Layer 3 of a small transformer language model trained on English Wikipedia (12 layers, counted from 0, width 96).
A neuron's activation on a vector x is GELU(gate . x + bias) times (in . x + bias), where the dot is the dot product.
The model reads these tokens: " con" "t" "ro" "l" " and" " d" "i" "re" "ct"

The vector x that enters this layer's MLP at each token. A number n stands for n times 0.0048.
0 " con": -84 54 -79 -96 85 -142 -2 -85 -52 -62 -155 -146 27 -139 -76 -103 39 -154 -93 64 90 165 351 -55 116 158 94 -93 40 168 -13 39 -41 -85 242 178 80 121 16 93 -86 88 -115 221 -84 116 -27 -25 45 -65 287 -38 112 51 -224 -76 -162 17 145 -140 -409 -150 -51 113 466 111 -27 -5 94 -84 -40 -96 243 -146 -101 146 32 116 87 -26 -21 262 140 96 -73 -78 -102 71 31 -70 3 147 472 -68 119 206
1 "t": -27 -49 -9 -193 -17 -240 150 -90 -68 82 -139 -91 -126 -208 4 99 -234 100 23 24 113 164 237 -131 104 47 21 36 92 408 -35 112 133 40 -112 -183 65 -74 -12 239 -91 145 -147 -144 -128 -88 -112 -190 142 77 42 -47 61 -28 28 -205 -117 120 149 -57 -221 27 75 17 325 -148 56 83 -41 -398 -35 -269 253 90 -76 165 141 -23 96 30 -91 66 309 207 -135 -51 101 19 160 55 -2 208 229 -81 -1 38
2 "ro": -201 394 -57 -13 -34 -250 72 131 10 -223 -185 -219 90 -358 8 63 -71 -123 -161 -134 81 467 193 13 -85 -71 -57 46 -10 341 -115 117 178 46 -32 16 153 48 -3 -66 -23 55 -174 47 -219 18 -44 -86 116 74 -5 172 149 49 -49 -167 -77 12 89 -56 -20 -45 62 -298 249 45 -72 -83 -100 6 -106 -329 214 2 129 157 -30 -117 29 95 -50 165 208 93 -187 -131 23 79 32 -87 -127 72 261 -16 -107 93
3 "l": -211 -216 -31 -197 -128 -261 -39 -53 -197 8 -169 -108 5 -366 164 151 -153 176 -113 70 173 258 310 -85 -52 -125 -76 -36 135 162 -96 -58 130 -122 -2 -49 115 -64 155 129 31 113 -248 138 14 -13 -1 -282 166 -110 -68 51 257 -51 29 -205 -225 79 146 -62 -71 32 -120 -158 168 84 -171 -83 39 -125 57 -290 211 -134 15 62 -16 59 -2 -2 -35 86 -26 223 33 27 -19 -108 34 -11 -199 226 193 -84 -268 64
4 " and": 59 -46 -106 -106 -107 -149 -49 -20 -97 -29 -206 -133 -128 -139 -65 -134 -370 -162 -180 -41 91 57 222 -119 221 -104 78 140 233 249 63 -119 92 -30 91 -47 193 20 -117 -120 -172 -22 -170 204 76 91 -27 -82 -21 0 78 129 139 58 49 -89 -93 83 346 -130 -231 -19 -220 -159 210 -6 188 -37 16 -132 -148 -223 242 -6 6 108 43 40 227 6 -37 173 -2 328 -1 -14 -22 154 59 17 145 -1 100 -70 98 219
5 " d": 6 24 -13 -192 -32 -226 86 -82 -91 -115 -101 -76 -212 -188 -3 1 -43 113 -49 -2 -47 214 152 40 365 93 51 -123 105 153 94 61 146 89 -86 -30 107 -180 40 -64 72 -150 -244 115 -26 72 25 -218 7 -91 185 47 79 37 -17 -266 -75 236 197 -67 -326 -64 -176 69 375 -41 -22 59 24 -144 -51 -55 219 18 -3 -46 57 -145 104 195 -132 300 157 81 -57 -10 -25 52 78 -93 -139 377 354 39 41 237
6 "i": -32 169 -151 -95 -108 -19 234 96 -292 -268 -76 -184 53 -253 76 153 -234 -25 -198 50 146 134 176 -35 47 -24 -25 187 70 253 67 61 -110 -61 8 -146 -28 -32 17 75 129 105 -100 -93 55 17 88 -226 -10 -123 -113 60 93 -210 4 17 -127 140 102 76 -115 -156 104 -314 151 -130 -24 -87 97 -171 -2 -216 361 39 -67 53 8 -254 68 62 -81 306 25 187 -65 -51 -147 -136 309 61 -34 50 179 33 -22 268
7 "re": 106 204 -85 -72 -56 -278 161 325 -161 -82 -205 44 161 -268 -75 54 -96 -164 -86 -16 -95 411 91 -58 -22 61 2 96 143 190 -93 106 -77 23 -109 39 227 104 111 236 -77 73 -149 -8 -233 -102 -86 -161 257 47 22 171 222 -138 106 -206 -285 20 80 -45 -154 -121 -63 -317 -10 -75 -59 10 40 -155 7 -83 147 133 -32 184 209 -163 209 -7 98 91 152 -35 -70 -32 -168 3 105 -54 -161 224 149 -15 -65 -15
8 "ct": -80 76 9 -354 8 27 7 122 -47 -32 -136 9 -113 -342 11 83 -218 -159 117 -17 47 225 139 3 105 20 -91 -168 33 253 38 65 134 -90 -7 -210 -72 59 -13 221 72 122 -253 0 -45 -125 -50 -235 128 -167 -97 140 142 -74 -112 -142 -88 289 -133 33 -358 -326 -123 -9 188 -7 91 -49 -101 -357 -80 20 332 -79 -35 4 -55 5 115 -79 26 36 28 279 -29 70 -27 -109 100 55 -4 215 138 -161 -226 219

Each question shows the input weights of one neuron of the MLP. A number n stands for n times 0.0056.

n162 gate (bias -0.084): -6 -4 18 -54 -8 73 71 19 9 30 -88 -29 -22 72 -57 11 -39 35 -36 -46 0 -53 -13 -36 70 17 -41 -44 3 -41 -1 31 -57 -16 -4 53 -58 -31 4 18 54 -41 53 -14 -37 13 12 98 -8 40 82 45 87 1 55 97 65 -83 12 84 -70 42 58 32 -35 1 -45 68 40 21 27 -28 -25 -3 -63 -94 -88 16 -62 -32 -36 1 -58 -32 1 79 13 -10 16 -48 -29 -25 -56 46 -16 -50
n162 in (bias -0.183): 86 12 19 97 -88 -50 -71 161 -42 40 131 21 -60 -59 29 12 58 -18 132 124 32 27 -27 -31 -167 -59 188 -16 0 -60 15 33 66 -23 98 -111 45 63 52 -12 -47 -10 36 38 45 -45 -52 -56 237 -131 -25 -114 -121 107 35 52 60 174 2 -10 117 82 84 21 72 -21 -8 13 56 30 -43 83 -43 15 95 95 0 -32 111 13 3 46 -26 -37 112 -174 10 -19 -40 125 57 38 21 -115 127 12
It fires most on token 6 "i"

n73 gate (bias 0.022): 11 -10 38 50 -35 -16 -91 -18 -56 61 -10 71 -7 50 -27 -39 27 -6 37 34 27 -10 -12 68 -66 58 47 -55 52 80 -34 -47 -3 -13 31 -35 -99 -20 -76 3 9 46 -9 49 -23 40 58 43 48 -21 -52 -31 3 156 74 32 -113 15 40 -91 28 -45 -6 86 -71 22 73 11 65 53 -68 -68 -15 53 -35 -6 -52 2 26 46 -10 15 -31 68 58 -59 46 120 62 28 -19 75 -26 16 46 -81
n73 in (bias 0.021): -80 -26 15 -23 -83 -15 -45 6 -74 -25 20 38 -46 -30 2 -60 -77 -137 -58 38 -65 8 38 33 10 41 -34 12 -44 45 -18 -35 8 0 -28 -6 44 -21 -23 -33 -58 102 4 36 9 31 70 3 2 -19 -13 -34 -34 109 71 29 37 51 115 2 59 28 -11 46 -13 -49 25 43 65 -2 -27 112 69 -39 -27 23 29 20 -54 -64 72 -117 46 80 -18 -57 0 60 20 -11 -7 119 -102 -57 22 -77
On which token does it fire most, and how strongly? 4 " and", at about 3.9

n77 gate (bias -0.110): 35 -68 25 69 104 21 42 66 -106 12 10 -34 -16 74 5 17 23 -34 92 19 -18 -23 50 -3 -111 18 43 -15 78 -77 30 -11 3 -25 -10 -6 53 31 74 20 24 -17 89 50 50 32 -71 23 62 -21 -32 49 -21 53 -53 7 -33 53 -18 21 62 -84 152 76 66 52 94 -3 -11 62 -94 24 -44 105 43 -29 11 83 15 77 -76 13 42 -36 32 3 -15 29 -21 39 -22 -3 12 20 63 55
n77 in (bias 0.041): 31 -103 -102 79 -27 38 -31 21 -26 61 -32 82 -42 -51 -9 70 -31 19 24 19 38 93 -43 45 23 -57 68 -28 -16 60 -39 92 47 72 -105 -33 0 -45 20 -60 -5 43 -99 38 -59 126 -49 127 -119 107 143 63 0 -10 62 -34 50 40 28 -80 -72 27 -64 -30 -75 62 -53 -57 -84 -36 13 33 -80 13 70 0 -109 2 103 8 -39 -42 -57 -60 2 0 -35 22 -36 -46 111 -27 2 -60 -74 28
It fires most on token 6 "i"

n159 gate (bias 0.004): 8 -47 48 5 -67 -8 42 -5 54 8 77 -58 13 30 37 25 13 29 -45 20 44 -3 54 25 7 -52 -19 -80 2 27 60 26 57 -16 70 33 31 -121 -89 -20 28 -27 30 -70 3 79 -79 -25 -19 88 43 -25 -87 17 101 43 2 0 -86 -40 -128 -28 -61 -61 -53 149 -25 -56 -78 -11 -68 23 51 -73 -13 -106 2 12 -17 137 128 -58 -48 -27 54 14 12 3 -65 53 67 -45 -33 3 -9 -22
n159 in (bias 0.015): 31 -14 18 -29 2 -41 13 24 39 -46 -15 107 -1 -104 75 62 -60 -63 105 20 25 -29 36 38 -74 -2 61 -96 19 58 -104 76 21 -30 92 -58 0 -15 -28 21 111 -30 0 -70 6 74 -70 -28 -70 8 22 -91 -42 -78 39 86 -39 -23 -41 -9 -13 -7 -47 -57 15 102 -134 62 -26 44 -51 -24 16 10 36 -3 18 12 -20 121 -29 -70 -84 31 -42 90 -19 55 -32 -10 80 -52 -13 82 23 19
On which three tokens does it fire most, strongest first? 5 " d", 4 " and", 0 " con"

n129 gate (bias -0.038): 27 -52 -2 31 -23 -36 48 -13 17 -34 78 2 -53 -18 -6 -25 23 -5 -19 27 31 13 -26 6 -9 103 32 -37 -48 -69 0 -11 4 -50 -38 44 -45 34 38 -1 -4 21 -19 25 13 10 68 11 16 10 24 28 -13 61 9 86 -18 73 13 -20 -55 35 -20 -61 19 36 167 -47 -14 -3 41 -2 -97 -42 27 -70 -8 7 -67 -1 27 -8 58 27 29 -56 -51 6 30 15 7 -89 -50 -12 89 47
n129 in (bias -0.042): -8 -12 62 -39 -13 98 -72 -14 23 19 -57 -15 11 -51 -11 -51 -51 -9 -48 125 -20 -53 -15 22 10 -97 -105 -53 -118 42 -24 35 -42 8 5 -86 -15 -181 8 1 -46 3 101 108 22 -6 28 2 8 -2 0 -60 -8 0 -40 -117 -2 -2 -12 -40 14 -20 29 -11 -50 -40 -136 -34 16 19 -74 74 -8 -44 19 63 -24 5 -3 30 57 12 -50 43 11 -6 61 42 10 -10 -30 73 44 -55 -36 -70
Its two highest activations, in order, are on tokens 6 "i", 4 " and"

n236 gate (bias -0.146): -14 15 28 -79 -60 27 129 98 56 36 31 -20 -8 24 -79 8 27 24 -3 63 81 -120 -38 -3 35 -23 31 39 -53 -57 41 -19 -52 87 2 45 123 110 -70 30 -33 5 57 -2 17 2 -10 -19 -32 44 -5 22 -11 -27 -38 2 181 -42 113 -67 6 -2 -5 35 -83 -21 -55 -69 -120 67 38 -6 -19 23 -30 -3 26 78 31 2 21 -37 32 -46 -47 3 -56 -66 6 70 -24 38 -29 6 15 18
n236 in (bias -0.067): 36 11 -118 -9 50 -7 -37 -66 97 34 4 115 -80 -4 -17 -9 -40 -47 64 -22 -16 19 -73 -16 8 61 26 -97 -127 50 -11 112 79 -85 -27 -26 8 -31 -81 -13 123 8 48 56 57 -12 61 67 -17 36 31 27 79 42 -10 -67 -110 -14 -74 63 -63 -19 -45 -77 54 89 59 12 159 -29 44 3 11 4 7 2 0 -2 -56 127 63 -64 59 -5 2 -27 25 27 34 -29 36 -151 11 -174 -48 -35
It fires most on token 7 "re"

n66 gate (bias -0.124): 7 25 -50 -73 -55 -32 5 -50 23 36 26 -5 5 15 -52 -11 -15 -4 6 -8 -65 -46 -65 -36 -1 23 -9 40 94 -106 26 25 -15 16 67 79 93 27 -29 -16 -52 13 -24 -10 10 4 -23 -9 -11 -14 38 -10 -36 -8 -5 -6 33 -59 16 -23 13 12 64 -28 -29 22 -12 -29 -35 -5 62 -14 -26 71 -22 85 -20 12 -1 -136 84 4 27 -48 66 -42 3 -95 -31 -180 26 74 -68 -73 -8 14
n66 in (bias -0.016): -72 37 38 -52 -71 -10 -15 25 59 0 37 9 42 -12 11 5 40 10 -41 -79 -24 -92 -82 48 62 -82 -22 118 54 -6 -5 20 2 89 -13 -22 26 57 -57 130 5 42 -3 -64 27 65 91 87 -48 100 -45 -113 52 -29 23 -41 -79 -23 -4 -92 -7 -56 -9 14 52 20 17 -94 102 -16 -97 -99 66 4 -37 -10 53 37 -19 81 132 -23 32 -135 79 94 38 -88 8 -9 -34 -38 -25 -4 -41 -110
On which three tokens does it fire most, strongest first? 7 "re", 0 " con", 4 " and"

n15 gate (bias -0.116): -35 -34 -35 -36 1 -94 -27 -1 0 -67 27 28 50 7 -46 -30 -1 -1 -24 -13 113 -26 -46 5 -31 11 83 -32 -61 -71 10 -22 70 34 20 50 -33 -11 -8 15 -1 -56 47 -48 22 -88 -28 43 19 9 36 54 -19 -8 53 -34 25 -2 -20 -36 -16 53 -49 -12 4 48 5 -8 -37 -4 78 6 4 -62 62 -21 -112 -46 -46 77 20 17 10 -35 20 -32 34 -13 -47 -30 30 -30 -64 41 36 -5
n15 in (bias -0.002): 29 14 21 40 2 -32 -74 -3 -23 -1 7 34 25 -28 46 21 33 -4 60 86 -79 4 28 -16 -40 -30 11 14 -23 -26 -14 -32 -119 75 -74 8 51 -62 -37 -46 30 0 4 37 20 -9 82 -76 -37 -98 56 -46 31 5 -28 -26 -17 22 0 -66 61 -89 68 -3 34 13 -24 -15 -1 27 53 31 52 -3 -33 43 43 -23 8 -57 53 -48 16 61 28 -18 -30 3 -73 -20 102 -15 17 -56 -5 63
It fires most on token 2 "ro"

n57 gate (bias -0.086): -41 -21 -36 56 38 22 -51 13 -104 86 -58 20 -21 46 -45 -46 -38 -20 23 49 41 -24 63 77 -44 -39 83 -5 -53 54 32 -18 -5 -69 -2 70 -123 -72 -46 -75 16 52 51 81 -18 -12 94 125 65 8 9 -60 -69 37 2 55 -103 0 -51 48 19 0 -69 43 89 -93 9 45 30 18 -47 -18 84 94 88 -14 22 -26 -90 72 44 -80 13 -15 -30 -12 45 82 55 15 -36 -72 -88 2 -12 -25
n57 in (bias -0.020): -80 25 43 -27 7 38 -28 57 -27 -13 -46 -132 -50 -32 -151 92 79 154 -114 39 86 -113 -9 135 18 28 -95 -46 74 49 7 33 63 2 -16 60 -21 63 -24 22 -20 -6 -69 0 -72 9 -39 97 -50 40 -82 -42 -54 -36 -17 -2 31 -92 -29 -12 46 -64 42 -5 14 50 -28 9 -89 -79 35 85 46 130 -7 -55 11 2 59 6 4 73 -30 44 -47 91 -18 -56 -43 75 -53 -66 -45 95 -58 122
It fires most on token 4 " and"